Layer 8 of a small transformer language model trained on English Wikipedia (14 layers, counted from 0, width 128).
A neuron adds its activation times its output weights to the MLP's output. To switch it off is to set its activation to zero at one token and run the rest of the model.
A neuron's activation on a vector x is ReLU(gate . x + bias) times (in . x + bias), where the dot is the dot product.

Input weights of the MLP neurons that the questions are about. A number n stands for n times 0.003.
n2 gate (bias -0.071): -56 -41 37 63 -53 58 16 -6 -48 -35 -6 14 -21 39 -24 -18 -3 -16 1 49 -12 -11 15 11 53 4 -26 18 -30 25 43 -9 -38 47 -17 -16 9 28 -13 -7 -15 -21 -6 -9 -13 -39 42 64 -19 -19 7 -1 25 0 40 -34 28 42 51 -22 27 23 13 5 -16 4 3 -25 -9 16 -50 -42 -36 41 71 14 -30 9 65 -27 -5 -13 41 -27 -31 -7 29 -6 -22 13 -9 -17 -36 18 20 18 13 -36 -18 -9 -29 -23 4 19 8 -13 -55 15 -21 -14 -22 2 -12 -17 -13 25 20 21 7 -9 -45 -1 13 30 -3 30 -28 -32
n55 gate (bias -0.071): -39 4 -16 -12 4 35 -6 30 4 13 -4 6 -43 -3 9 -28 0 -3 20 -36 81 77 -30 -32 43 95 5 -29 10 -38 -23 7 -6 -10 -39 27 8 31 -38 -23 22 14 18 9 11 19 18 -23 -17 -18 13 -8 41 -27 1 -5 -28 25 11 -2 29 13 4 -37 9 12 -38 15 21 -25 -63 7 52 33 7 -6 8 8 -2 -31 24 -19 7 -18 45 -10 51 -13 -17 36 12 -27 -3 3 -29 -3 -12 -31 -70 -33 -32 17 -7 -3 -25 -29 55 -4 -28 43 22 -61 -7 11 -8 -18 30 -45 13 -10 -29 13 7 -28 40 -21 -45 21
n94 gate (bias -0.053): 18 -4 4 -3 -20 14 19 -24 20 -24 -30 -31 -17 -6 2 30 38 -26 -18 -44 18 4 24 2 -10 16 35 1 -51 -5 -8 -31 -14 16 0 2 55 -16 43 -29 6 -38 -22 2 -18 27 -1 -21 -26 -23 -4 -42 24 -30 4 -22 4 -6 36 9 20 17 35 -27 -12 10 22 -19 17 26 19 46 26 39 -14 -9 18 -9 10 58 19 24 39 -8 37 15 -31 5 27 -20 5 -12 21 -14 22 15 25 4 -21 13 33 -33 -5 2 64 -12 -43 35 -2 19 -34 -27 -33 11 10 -24 -25 23 68 55 -61 -24 57 -6 -23 41 18 -46
n96 gate (bias -0.063): 2 55 -10 42 -40 -44 27 -46 -15 1 38 -28 21 -8 15 5 40 31 33 -6 -30 12 -17 17 50 -4 9 -21 6 12 7 -25 -36 34 5 14 23 21 -12 3 -42 -32 -15 -18 -26 2 -43 -9 7 -78 -22 8 -36 -12 -6 13 -2 17 41 5 -45 -3 22 22 33 -34 6 3 27 9 27 -40 24 32 -3 65 -46 -64 -29 9 24 22 33 -6 -7 -19 26 10 65 -24 -13 -30 -9 -3 -1 42 -6 31 -48 -14 17 28 -87 19 -7 -16 -16 6 -34 32 -27 10 -6 1 11 40 5 -44 7 11 -37 9 37 7 27 27 12 -20
n100 gate (bias -0.069): -6 0 -34 78 19 6 16 -62 -4 -33 -26 18 -12 -20 -14 -4 34 27 31 2 -3 10 6 23 1 -35 26 38 -43 36 -5 14 4 22 -3 -1 37 12 -35 18 -25 3 30 9 23 -4 -18 1 7 -17 29 -42 29 -60 3 17 7 -4 20 -31 4 15 -3 27 -2 30 5 13 8 8 -38 16 6 20 1 -69 34 -11 -34 -3 1 -6 -39 -47 -15 -22 -11 8 -22 18 -8 -28 9 43 8 33 24 -38 -33 -19 -15 -11 37 -12 -44 -2 -27 48 6 42 8 -23 -80 41 10 6 -2 5 10 24 2 -10 16 15 28 10 -43 13
n134 gate (bias -0.032): 23 -6 -8 6 -59 41 -18 -13 3 -11 -8 12 16 6 10 -12 -14 11 21 -17 -56 -19 7 -39 -2 20 -3 9 -4 12 -16 12 38 19 3 -8 -58 3 3 10 -1 -23 -16 -22 -23 39 -16 17 -54 11 -7 -8 -16 -3 4 -10 25 -2 59 -1 46 -16 4 21 1 14 3 52 46 -33 25 -10 -6 -15 -8 -12 10 5 14 -3 41 -19 35 -33 26 -14 18 -12 -4 -12 18 -11 0 -37 27 48 -4 -3 -4 -46 -5 -11 -11 9 26 -13 20 4 19 -5 -49 -18 2 17 42 -18 9 -16 6 30 -48 -65 13 24 -9 21 -4 -3
n226 gate (bias -0.048): -45 -34 -8 -12 -34 77 -14 -4 3 27 4 -20 -43 -29 17 17 32 23 9 -34 14 -23 56 -5 3 26 75 54 -49 -11 -33 -21 3 33 2 17 53 12 -25 -43 -29 -6 1 -59 5 40 2 13 3 -14 -85 -28 27 8 3 -17 31 -15 -80 27 8 -46 34 21 19 0 32 29 82 -50 38 -38 20 -17 29 -7 -21 -24 -21 13 -14 30 -13 -20 -29 -26 27 -5 25 33 -26 15 -31 -29 7 -15 15 3 2 3 -19 -29 -19 16 8 -5 -1 -50 -12 21 -32 -30 -1 22 25 2 29 -15 23 -7 -32 -6 46 -24 11 -18 13 0
n2 in (bias -0.003): 27 -20 -12 -74 -13 -56 36 -40 1 22 -39 -6 36 -46 -22 -7 13 20 7 9 41 5 32 28 -21 -20 -18 -12 53 -54 26 21 25 -56 51 11 14 -22 -5 22 -1 17 3 17 -10 13 26 7 3 -29 51 -28 -18 -8 -9 18 20 -20 -35 21 11 -62 11 -3 18 2 21 51 -9 75 0 14 63 -15 -36 -33 -22 -38 -35 -51 2 -6 -47 15 -48 13 -31 8 -31 2 -8 19 19 -20 -22 -51 13 2 29 -46 42 -9 -19 -30 -10 -10 21 -15 40 -14 38 -10 30 31 17 -33 -3 -10 -25 -19 47 -40 -12 -41 -14 -15 4 27
n55 in (bias -0.002): 5 33 31 -5 -14 25 -16 26 -4 28 -31 -2 -32 -17 11 15 -6 27 -17 23 2 18 -9 29 11 -35 6 7 -3 4 26 -4 25 23 -41 21 9 -1 13 15 -27 39 10 -26 19 43 -36 -61 -24 4 -69 -4 -73 8 23 49 1 -60 -32 -16 -44 -12 -4 -8 -21 42 25 23 -5 12 8 -5 -11 -6 31 -17 11 24 -22 -9 11 -22 12 0 15 -35 20 17 7 15 -2 3 24 -25 -19 -24 -19 7 1 18 -16 -10 -22 5 48 -29 37 54 -20 4 -44 48 -30 -5 36 85 -6 9 -22 -11 -28 -6 2 26 -10 19 -30 -10
n94 in (bias 0.001): -31 -14 14 8 1 23 26 9 -40 13 -24 14 9 49 11 -35 -10 45 -19 35 -38 -15 -3 0 14 -21 -34 -47 -2 7 -11 3 22 14 -10 20 37 -19 2 9 25 27 20 48 -26 24 6 28 23 -6 -15 22 26 47 4 -29 -34 34 32 -4 27 -10 39 -34 -16 -23 -35 -37 -2 12 -9 -3 -38 -27 1 15 -24 9 37 4 -33 19 -21 8 -38 -61 6 -14 0 21 -11 16 12 -8 -3 11 6 -10 -6 11 28 7 3 4 -32 37 -28 -26 -5 1 -26 4 22 4 32 -1 2 1 -19 -21 -1 58 -40 -23 -8 -12 -15 -20
n96 in (bias 0.010): -23 -37 -5 -2 -14 24 47 39 16 15 -1 -24 -27 13 16 -3 -31 16 -7 -27 12 19 -3 -12 -21 -17 7 -21 -24 -4 -3 45 55 -55 14 24 -5 -22 -15 9 -4 -24 2 -28 19 37 22 7 56 -3 -23 5 -1 -14 8 10 14 -29 -27 6 -12 2 35 -30 -28 42 -22 29 -6 36 -2 -29 2 -35 49 -53 22 -9 40 -2 -8 -63 5 -27 -14 2 -37 -11 70 24 8 22 -16 9 3 11 -12 -15 -17 -40 7 -39 52 -8 15 32 20 50 -71 15 8 -12 6 7 -10 8 -1 5 8 -25 5 3 -18 41 16 -30 -55 36
n100 in (bias 0.013): 36 26 18 16 48 34 16 12 26 31 35 -24 -23 7 -4 28 -17 -53 -18 -6 -47 -22 21 -22 -2 28 -42 6 -16 3 -23 -9 16 -9 -31 35 -1 -17 -6 21 -20 -16 -33 31 -27 12 -1 -24 -18 -25 -16 -15 -12 -11 6 -30 10 -15 -1 39 -5 -32 11 1 -13 7 -7 34 9 23 16 -14 36 -3 -28 24 -38 67 -11 -48 24 -11 -22 -7 27 -55 21 -7 -12 17 13 -33 5 30 35 -23 -2 -21 -6 29 55 -15 -11 -5 36 50 -33 -1 -8 -8 33 -34 20 -22 -26 19 -12 3 -25 -5 7 4 1 -37 11 39 6 35
n134 in (bias -0.013): 1 -4 -18 -1 -9 45 -1 22 3 1 2 47 15 1 -8 13 19 -41 24 34 -23 -12 8 28 -15 30 10 -23 4 3 -8 -7 -17 26 3 -1 -13 7 3 24 9 32 -37 -12 -17 16 -3 -4 -5 56 -17 -5 1 4 6 -32 30 -17 31 -4 10 -53 -5 30 -20 -32 3 -25 72 -26 33 -25 -16 -33 28 -11 15 -30 -2 1 31 12 31 1 -18 1 69 -9 -15 8 -21 14 -18 -17 -6 9 -25 -15 -21 36 -17 2 5 -10 -3 2 11 -59 0 -21 -16 -15 5 -4 33 -4 -5 -32 -13 -3 -32 5 -29 36 0 25 2 -1
n226 in (bias 0.020): -6 -9 0 -9 13 18 -4 -51 -21 4 22 15 22 -2 -2 3 -2 -18 -22 22 25 12 17 6 -6 -5 -26 1 -8 -17 -51 -5 -47 26 27 -62 30 6 -5 -19 -18 -6 -27 -26 -33 23 -6 36 35 38 -15 40 -9 1 6 37 5 16 -11 7 -22 29 -26 90 66 4 -29 20 -7 -50 34 -9 -20 0 -32 3 -19 15 1 9 29 70 -15 -19 30 7 8 -1 61 -38 2 -22 -66 -30 -32 8 -3 2 31 7 -25 -8 -10 1 -75 -12 -23 -9 -39 28 21 53 -63 2 -14 2 -10 23 10 2 16 43 11 -8 7 22 6 -1

Output weights of the MLP neurons that the questions are about. A number n stands for n times 0.003.
n2: 17 -2 -50 48 47 2 -18 3 13 4 -18 -15 -6 -7 13 5 -7 -15 -14 11 21 -43 -6 0 -39 -12 -14 -21 -39 31 -9 -10 50 35 34 -25 46 13 46 9 -10 -26 0 67 -5 36 7 49 -6 -14 -29 2 6 10 2 3 12 -17 -32 -40 9 18 4 -52 10 13 5 -24 -27 -30 30 -19 -26 -18 6 -16 -24 22 9 34 -30 48 -33 -13 36 -3 -6 21 30 -27 10 -9 28 -47 -37 6 30 19 4 89 10 -5 -26 2 -13 -8 -36 37 14 -19 -31 19 -5 9 -23 -23 34 -28 -21 -4 -38 23 19 -18 -8 53 19 -31
n55: -38 -36 11 22 -25 52 -5 -6 -8 19 2 14 -6 10 22 -13 51 -23 -10 -14 -11 -14 -5 29 1 43 -28 -6 -18 -12 11 -32 -35 12 -17 -13 40 51 19 15 -34 45 41 12 -13 30 -4 39 22 4 -38 4 6 -20 -11 -7 -28 -25 17 22 9 34 -7 11 78 14 30 20 9 -6 24 -46 15 -30 8 -12 -22 -56 -31 -9 2 13 -57 17 34 21 31 20 27 -2 32 -17 -29 -38 -23 -56 -29 -2 2 25 -30 -39 -27 -6 8 -19 -26 -56 -3 -25 -20 21 -2 -9 2 37 27 26 -22 18 -12 17 -27 -6 -24 39 -1 -16
n94: 4 8 -37 10 -20 28 -2 -16 -27 16 1 -36 -21 41 0 12 -2 -5 16 3 -44 9 13 -27 8 13 -94 -6 -5 -32 13 -22 -14 3 7 -5 38 33 -24 40 3 5 17 -29 18 -15 4 21 40 11 -18 34 6 1 -10 -10 -20 -45 9 23 8 41 9 11 4 1 5 29 -39 -21 -3 -4 -32 -4 10 -25 23 -22 -35 28 20 41 2 -1 -36 20 -2 42 11 37 -30 -44 -10 41 2 33 -2 -23 10 38 -20 -16 -25 -46 -22 -49 -10 24 6 -26 -3 8 -8 -22 38 -13 -24 22 -17 4 21 8 -31 17 35 5 31 12
n96: -24 39 -3 19 -20 -25 25 -34 31 4 1 15 0 -42 5 2 -4 24 45 10 1 20 11 -9 11 6 6 6 -22 20 10 -21 -18 -32 -35 -27 -22 -2 -6 -31 18 21 19 -24 7 -14 9 -40 36 21 21 -13 9 -9 21 -54 -1 42 0 43 27 16 23 39 -10 -41 17 -22 -16 7 12 37 -28 78 -6 27 -39 13 32 18 23 25 42 -25 -43 3 -15 21 0 -50 -9 39 21 -11 11 -17 -14 -51 -35 -49 4 -5 -21 1 -52 7 -14 -13 30 -1 60 -4 -21 1 -15 14 -28 -17 -18 18 -30 -4 -15 40 8 -34 -8 4
n100: -20 7 8 6 17 -14 13 -28 -27 19 0 12 1 27 37 -4 -46 -28 16 35 18 33 11 40 8 -7 -5 -9 -2 -13 -26 20 3 -5 64 -21 -3 12 -12 -39 -4 -18 -6 32 13 -17 -5 -15 21 41 -5 -32 -32 18 -22 7 1 4 -21 -38 -20 19 37 -39 17 -46 12 8 6 30 -24 -14 39 8 -8 -36 -1 -31 -11 9 -18 -43 -22 3 32 -11 -8 7 10 11 -20 3 4 -6 7 -3 5 37 10 -9 -21 -37 -44 12 11 11 7 -23 22 8 44 41 -32 -13 -7 -14 -74 2 -3 24 -9 1 15 20 60 -17 -5 24
n134: 5 32 33 -25 16 -34 32 30 10 -19 -9 -28 -7 10 6 -14 28 22 -1 28 -7 -6 11 -4 1 -15 -30 -23 18 -6 -10 29 29 23 -6 39 -2 -15 -1 13 2 -7 -15 11 -20 14 9 -1 4 2 -5 -15 -38 10 20 22 51 -5 -16 -19 36 -35 -12 8 34 20 -13 1 13 9 21 -13 -25 -26 1 12 17 4 31 -11 -22 3 7 -21 17 -44 9 -33 4 38 -2 -29 13 -4 12 16 31 1 7 -7 9 -14 -10 -14 -14 36 -5 13 -5 -2 0 -14 -11 -28 -86 27 23 -6 -14 -10 -6 -12 23 -24 -8 20 13 -29
n226: -6 30 13 -30 -8 6 -8 -34 13 -4 88 -27 -11 -21 25 55 10 -19 -23 -7 -27 1 29 -3 -5 -7 -33 5 3 -2 0 -8 -17 -34 9 6 -32 12 -1 -28 28 20 25 -6 -17 17 22 -23 56 -9 -43 -16 14 14 -11 4 42 12 -22 -9 -11 -14 37 -34 1 30 43 -37 1 -29 7 34 26 15 25 1 -11 35 -7 -31 -16 18 20 -10 16 -8 28 20 32 7 -43 20 13 -27 12 -11 7 -6 29 12 32 -41 -29 26 -1 9 -27 -41 -15 -33 4 10 -11 -47 6 14 -46 -23 11 -44 -24 44 32 -30 4 25 -20 25

Each question names a token from some text and the token that comes next. It shows the vector x that enters the MLP there. A number n stands for n times 0.032.

Then comes g, the gradient of the next token's log-probability with respect to the MLP's output, scaled to length 1. A neuron's effect is roughly proportional to its activation times (output weights . g). A number n stands for n times 0.0038.

"C", then "amp"
x: 15 37 -28 20 18 18 -1 26 -3 -72 32 -31 -21 9 21 0 3 23 -24 22 -28 -16 10 21 -28 0 9 31 4 25 45 36 0 18 -3 -11 -28 11 39 -10 9 -16 -52 15 7 17 -19 6 9 4 -15 13 1 15 -28 12 53 19 14 18 -1 -26 9 43 4 5 -4 -23 -2 -23 26 7 6 -41 -8 13 5 17 -1 9 -18 -4 -23 -53 39 -21 -9 -25 -3 12 7 30 19 -29 -34 6 -33 -16 14 -9 -30 28 9 -33 7 38 -9 3 33 -22 9 -29 3 16 13 9 -34 -4 -9 -2 -27 -25 -9 1 -23 5 -12 -19
g: -44 18 1 15 3 -22 1 27 12 2 -14 -9 2 10 -12 -5 13 -17 12 -38 -17 -15 -3 -6 -40 40 -16 36 -36 11 17 18 1 63 7 54 21 -3 -11 5 -50 -10 33 18 -6 39 22 -10 10 13 -5 6 -26 -32 -9 -18 17 45 38 -2 7 -49 30 20 8 -4 -7 38 -19 24 30 -19 6 55 18 -5 11 -55 9 -17 4 14 -8 -10 0 4 -19 10 7 -28 -62 3 8 -20 -2 -6 7 11 -53 -37 -16 -21 4 -13 -20 -24 13 45 7 6 -2 2 -9 -3 -15 -8 9 7 -35 -12 -34 38 28 17 9 -6 -25 -3
Switching off which neuron hurts the next token most? n134

" ten", then " different"
x: 4 35 2 -30 9 17 -32 -28 -28 2 24 46 9 3 37 -35 -22 7 -1 25 -2 -9 3 0 10 -46 21 43 13 -14 -15 38 18 9 -31 -23 -31 15 14 1 -54 -4 24 31 -15 24 16 2 43 7 -48 17 8 9 -30 30 50 -8 0 0 -53 -17 -27 43 17 17 46 9 12 -24 -25 -8 9 -4 5 -20 10 -9 -17 -18 -45 31 18 -2 13 -7 -12 -27 1 34 -9 10 -31 -2 -38 -16 22 1 18 50 -3 18 3 -46 19 -20 6 24 11 -17 -13 11 -2 -30 -3 -2 -7 -4 -9 -5 8 0 6 -9 -24 -12 -18 -15
g: 49 -13 22 -34 -9 9 31 -23 25 -19 -18 2 -2 -7 29 -3 45 29 -2 -11 -15 13 38 -10 13 19 -62 6 -14 3 -26 -10 36 -20 2 17 17 9 -39 -3 17 -6 40 -22 -25 15 -4 7 -20 8 5 -29 14 6 -7 1 -15 -14 10 -23 -9 14 57 -3 14 11 0 57 16 -61 7 -27 53 -11 -18 31 6 -2 -11 -8 35 8 29 14 -14 -13 4 -18 -16 8 1 -25 -35 2 -27 -29 7 -16 3 41 27 -10 -8 -7 1 1 -37 -52 4 -48 32 -42 -14 8 18 -40 -6 4 4 42 -17 -2 22 -7 17 6 -19 15
Switching off which neuron hurts the next token most? n226

"ed", then " state"
x: 16 12 -5 27 0 -20 -1 -12 -29 43 52 -23 -36 -12 31 -12 7 -14 -15 -5 -13 -1 23 -22 8 -17 -23 31 -5 41 -8 10 -15 -13 -39 -3 -8 30 10 -28 -27 -3 24 -14 -5 47 -37 2 22 9 -12 10 -7 9 -38 5 31 -31 -3 42 -11 -13 -17 18 22 -26 11 12 29 -7 -2 -16 16 -1 -26 10 -29 -24 5 -7 -8 2 13 16 -9 7 -7 -7 5 23 39 -16 -8 -2 17 -14 -13 40 12 -5 22 6 -24 -30 -31 -16 11 7 22 -10 28 19 55 13 0 16 -47 -13 -16 1 -6 -16 -26 21 -5 2 24 19
g: 15 4 -6 11 -1 22 15 -7 -11 -30 12 -30 -19 -46 45 18 3 -22 -27 0 -12 -12 18 25 -2 11 -16 -5 15 16 -5 -49 11 -29 -12 -21 46 38 -25 -24 3 -25 -42 39 -26 -25 24 -27 -12 8 38 -7 36 15 -19 41 17 -23 -27 12 -35 -17 5 58 29 5 10 13 -16 -23 -11 -8 -3 -25 -12 -56 -8 10 14 6 -30 15 -11 3 15 -30 11 -42 50 48 22 -16 29 32 -3 23 24 2 41 11 -17 -11 24 -25 17 11 12 -29 14 -3 -18 -13 -2 7 -19 -2 -3 11 9 -6 31 2 -14 -35 22 -2 32 -38
Switching off which neuron hurts the next token most? n96

" Juan", then " |"
x: 0 11 -35 18 -3 20 -26 -1 -3 13 39 1 -24 -39 18 1 10 0 -7 15 -34 10 -9 14 8 28 25 1 26 -43 -4 45 45 8 -11 -30 -1 3 -1 -8 38 9 -3 23 8 1 13 -26 21 10 19 12 10 -11 -9 14 -28 -2 -24 -3 -29 -13 -19 18 -20 -5 -12 -43 -15 -10 -12 9 9 -29 -25 -60 17 -31 -1 -4 -21 -27 -26 -10 17 87 -18 -17 5 22 1 -23 2 1 -78 23 13 23 25 27 2 21 11 -31 0 29 12 8 12 41 26 7 9 35 -16 45 -17 -3 -18 -29 26 10 -23 -2 -45 4 -11 -20
g: -1 -10 -12 51 52 -24 19 1 -7 -29 2 1 13 52 5 29 -12 -20 35 3 19 14 14 11 -28 -25 -13 0 12 -2 -51 0 15 -3 5 -48 9 -20 26 18 -3 -48 -3 11 10 -28 -16 25 -26 -8 2 12 19 3 13 29 -6 -32 -10 -19 -6 39 7 -12 -18 -18 -37 -30 -35 35 -40 22 52 31 -43 -25 -6 -26 -28 4 -11 9 7 14 7 -2 16 -1 24 16 -36 1 39 -1 46 -44 3 28 5 -2 6 -7 -23 -1 -21 16 -40 -17 23 -14 6 22 11 33 13 -42 -16 10 32 19 5 16 34 -8 2 -46 1 -18
Which neuron, switched off, raises the next token's probability most? n100

" but", then " the"
x: 10 -43 10 59 -15 -3 -38 3 -6 -4 42 -5 3 17 12 -44 25 -4 -8 12 24 14 8 -40 -2 46 -9 -11 3 -20 23 25 -12 16 -16 27 -4 -11 22 23 -27 -42 6 13 7 10 -25 -16 46 46 -20 4 7 14 -17 3 9 -1 43 -8 -58 16 -28 14 4 -4 32 13 12 -39 -4 -22 11 -11 -13 8 -1 -8 3 7 -18 -30 30 -22 39 -14 8 -3 -27 34 19 4 -50 33 3 40 -37 -20 -1 0 3 7 26 -48 -8 -6 -8 32 -3 -10 -9 5 30 -24 -5 5 -31 -17 1 1 -15 34 29 8 -25 10 -23 -12
g: 1 -9 -11 3 6 5 52 -33 14 5 5 18 16 14 16 40 30 -39 30 -8 6 -11 9 -4 13 -3 -22 -22 -15 26 -2 -21 6 -8 -47 7 -22 24 4 37 -29 17 -32 -24 -10 32 -7 -20 22 -1 34 -39 -11 -40 -23 2 -20 18 8 8 -23 1 -6 53 -21 -5 -20 13 0 17 -31 -7 47 19 -5 6 -22 41 -44 -17 9 7 9 -30 14 -70 -21 -6 -20 21 57 5 20 10 -27 -3 5 20 -32 0 -16 -6 -9 -13 25 0 60 23 -17 -12 8 -3 15 28 -8 -11 31 -11 -26 1 -5 27 -45 21 38 -35 -13 -2
Switching off which neuron hurts the next token most? n2

"K", then "ela"
x: -3 39 0 26 17 31 8 29 21 -63 55 -12 16 -14 2 9 -18 10 18 27 -20 -26 10 -12 -46 -11 -6 15 26 32 48 40 -12 32 11 4 -19 -4 36 -12 26 -16 -47 16 -17 4 -23 -2 -13 27 -8 3 -13 -3 -27 7 21 5 25 5 -23 -23 -3 36 21 13 0 0 22 -34 16 13 0 -22 -15 5 9 8 -2 -3 -16 11 -36 -25 17 -6 -9 -14 0 11 16 9 13 -2 -45 10 -50 -27 3 9 -4 1 3 -54 6 37 0 21 43 -18 14 -26 31 4 2 -13 -21 7 -40 -8 -23 -19 -8 -10 -30 8 -5 -14
g: -2 15 26 15 20 -31 6 -5 -52 19 1 -20 -14 5 19 9 31 -6 -5 -17 -17 47 -14 12 -27 24 -34 1 -42 31 -4 26 7 16 -15 13 -23 -32 -18 28 1 28 34 19 2 -8 -36 -13 -16 55 -27 -3 -19 -47 3 46 23 -3 33 21 -21 -14 -19 -16 22 4 5 -9 12 -17 -18 -9 -14 25 11 -19 0 7 8 -45 -2 -32 -16 -1 53 37 32 13 11 -4 -33 -37 16 13 -20 -1 -7 10 -4 21 21 -43 -22 17 -10 11 -38 -7 15 -62 5 -4 -17 6 26 -19 21 20 -7 -35 15 12 -34 38 33 34 -9 10
Switching off which neuron hurts the next token most? n134

" United", then " Mal"
x: -10 6 -29 43 -14 -3 -7 1 -3 -46 54 -1 -39 -10 -10 9 -43 -21 -17 2 -16 19 -41 32 -7 31 27 15 -4 5 34 34 -7 19 11 -39 -19 -6 4 -6 3 -8 27 25 18 18 -16 0 29 12 -6 4 -19 -2 -11 18 -20 43 0 -5 -22 5 2 8 -27 -13 19 -42 -20 -41 5 -15 8 -32 -15 -14 8 -2 -9 27 -20 -3 -4 -34 8 27 1 -4 18 17 -11 2 36 -21 -11 13 7 5 21 -7 16 41 -13 -29 -6 -13 32 -21 32 -15 29 21 -12 60 3 22 -31 -16 -47 8 66 15 -18 25 -18 -7 -18 -2
g: -17 10 19 -10 -18 35 57 1 -7 -4 16 -31 -13 -23 29 -26 13 5 -4 33 -3 -11 -14 -17 4 -26 -23 5 23 -13 -16 17 -15 -11 -9 -3 32 -29 15 -9 -2 24 1 -7 8 11 30 -4 6 -11 -17 -2 11 -30 5 -11 -40 4 38 -9 -14 -8 3 29 32 7 -80 8 34 -1 8 23 12 32 16 -17 44 12 -15 -14 18 0 -18 17 -59 8 -10 24 -7 -7 -10 -12 -76 20 12 7 7 -15 -59 -1 18 -14 -16 5 -70 5 19 -13 9 24 22 9 42 -15 -3 -30 -9 19 11 -13 16 12 43 42 -3 -9 9 -27
Switching off which neuron hurts the next token most? n100

"\n", then "Un"
x: 17 -8 -30 16 -19 10 -11 41 17 -40 44 6 -12 3 17 19 0 -8 19 28 -22 -2 -2 -12 -37 5 -15 0 -17 9 16 38 -5 37 -15 26 -4 -2 23 6 -3 -20 -5 15 -13 38 -11 13 1 10 18 -6 -21 14 -21 5 9 -15 6 23 -2 -28 -33 54 -2 30 10 1 0 -43 35 -4 12 21 -13 10 9 -2 -17 -9 -20 -4 -48 19 10 -21 27 -12 -18 42 -3 10 32 -3 -11 11 -56 -5 15 19 -20 25 29 -48 6 9 1 -12 -13 19 8 -62 -14 6 2 45 -34 0 -10 7 -2 -10 4 -39 -16 1 -5 -39
g: 9 4 54 31 8 50 -14 -7 29 25 -25 -43 22 28 9 -3 -11 31 -31 -31 19 -4 -32 -49 -26 -4 -52 14 -4 16 -10 -8 7 1 -8 21 17 27 19 -16 -9 -16 -6 11 39 9 28 1 -2 6 23 -8 40 1 22 -7 10 12 25 -11 -31 43 8 -6 -6 -11 -17 -31 -15 18 -7 -1 34 25 49 -33 -7 -17 25 11 -30 -91 1 14 -21 -18 22 -5 1 -11 20 -8 -48 -7 2 5 -23 11 20 16 -1 16 -1 -34 -23 -14 -4 9 -29 0 3 -14 -15 23 8 14 6 -8 16 -47 -30 19 5 -38 -19 -3 26 26
Which neuron, switched off, raises the next token's probability most? n134

"\n", then "Source"
x: 17 -13 -36 21 3 -7 5 32 11 -37 47 -4 -25 -14 15 7 17 -20 20 24 -20 2 -6 -20 -31 1 -24 -26 -21 32 11 37 -7 31 -6 14 0 4 25 12 -16 -17 2 22 8 45 -36 11 -7 0 22 -20 -31 24 -5 15 -7 -8 16 8 -22 -25 -25 37 -6 41 9 4 -11 -35 12 -4 21 17 -16 14 9 7 -9 2 -22 4 -57 16 19 -9 7 1 -16 44 -12 1 29 8 -15 13 -54 -12 9 31 -9 46 34 -45 -1 14 -18 -20 -14 19 5 -39 -19 5 -18 31 -27 -9 -15 13 6 11 12 -21 -22 14 10 -9
g: -8 -7 -1 13 24 -33 18 43 -9 4 -25 -18 27 13 -12 -19 29 39 -12 11 -22 -25 42 -5 -16 -12 0 7 35 42 -9 -10 38 -7 -22 -4 22 4 22 8 5 -25 -40 -44 8 -1 15 -30 3 16 -13 39 -20 32 -36 -8 47 -4 20 27 14 -37 48 -25 -20 22 -4 4 -7 33 -20 -15 -21 -17 -1 -34 -23 20 -24 -51 -1 3 -23 -2 11 -24 38 -36 -31 25 23 -1 -17 7 -34 10 6 13 -37 -9 34 -32 20 2 44 14 4 -11 -19 34 1 -17 -1 -25 25 -4 45 -24 -25 6 24 -19 -14 14 -2 25 -32 17
Which neuron, switched off, raises the next token's probability most? n100

" represent", then " 31"
x: 1 -34 29 9 -38 -13 29 5 -2 6 18 16 2 -4 -3 1 -1 12 4 4 13 8 9 32 27 -8 -38 22 -14 6 18 54 6 -2 -21 38 3 35 17 10 12 -2 26 -6 -26 21 -18 -7 28 24 -49 14 16 3 -18 -12 22 -37 20 43 -6 5 -36 20 -34 0 17 24 -15 -46 -8 -33 33 -30 -11 -32 0 0 -10 -7 -15 8 1 -9 48 2 -30 -44 -50 27 -1 -17 0 30 -46 -42 -6 8 15 -11 -15 10 3 -21 -27 -11 29 3 -5 -16 32 -11 42 -25 -8 5 -24 -17 14 -19 -4 35 -1 52 -5 21 -38 36
g: -15 20 19 22 7 18 28 -56 0 -15 9 -58 -9 12 26 -30 57 0 -2 -8 4 21 -18 -6 -39 37 -8 10 -41 40 1 -14 -15 6 -14 34 -25 -45 13 8 -10 -5 -18 30 9 -5 -9 -27 -20 21 -18 -29 -28 -25 33 58 -31 -1 20 23 -31 1 31 -14 27 -21 44 -5 -14 18 8 -12 35 -6 19 -2 -35 -14 -22 15 -13 39 -6 -22 13 11 10 -5 21 -11 12 4 -43 -46 11 -31 -9 -12 -39 23 0 9 1 -23 9 -22 -9 7 -1 27 -5 9 32 15 36 12 -32 21 -6 8 20 38 -34 -6 -18 2 18 20
Switching off which neuron hurts the next token most? n55

"wn", then "sen"
x: 14 27 -9 -3 34 -2 17 14 -27 21 72 -21 0 -16 8 -33 9 -7 -2 3 -4 9 -16 37 -26 21 -9 14 25 18 19 30 -14 -24 -16 -27 8 10 36 -17 -59 4 6 -1 -13 24 -40 18 17 17 -23 16 -11 10 -31 3 -38 30 -27 34 -23 19 -11 17 16 -4 11 -34 25 -11 21 16 27 14 -6 12 3 7 -14 18 -24 2 -4 -28 14 -20 -11 -33 -10 18 2 -5 15 -6 -30 -7 -37 8 0 -1 1 20 -34 -48 -1 -1 2 -1 10 -22 19 51 1 24 33 -42 -13 -7 -38 4 -9 7 -16 16 14 6 25 -52
g: -32 1 11 17 -17 -17 -21 14 17 -22 26 -9 26 58 25 1 -24 14 -42 -11 23 -21 -37 -22 6 35 -9 -21 -17 -11 -9 31 15 32 17 -4 1 -42 41 22 0 15 14 61 -3 -3 7 10 -20 -19 13 -5 -18 -44 24 9 -7 2 38 -14 -4 34 -8 -24 -21 -19 -33 -24 9 -14 3 -22 -10 20 22 -14 47 31 -8 -21 5 -9 0 -1 -14 -5 -21 11 10 -13 19 3 -27 8 8 58 -51 7 -20 15 -27 9 -18 2 0 -32 34 0 21 -16 45 -5 3 -1 -35 2 26 8 -29 -21 8 25 -28 -57 27 35 22 -29
Switching off which neuron hurts the next token most? n96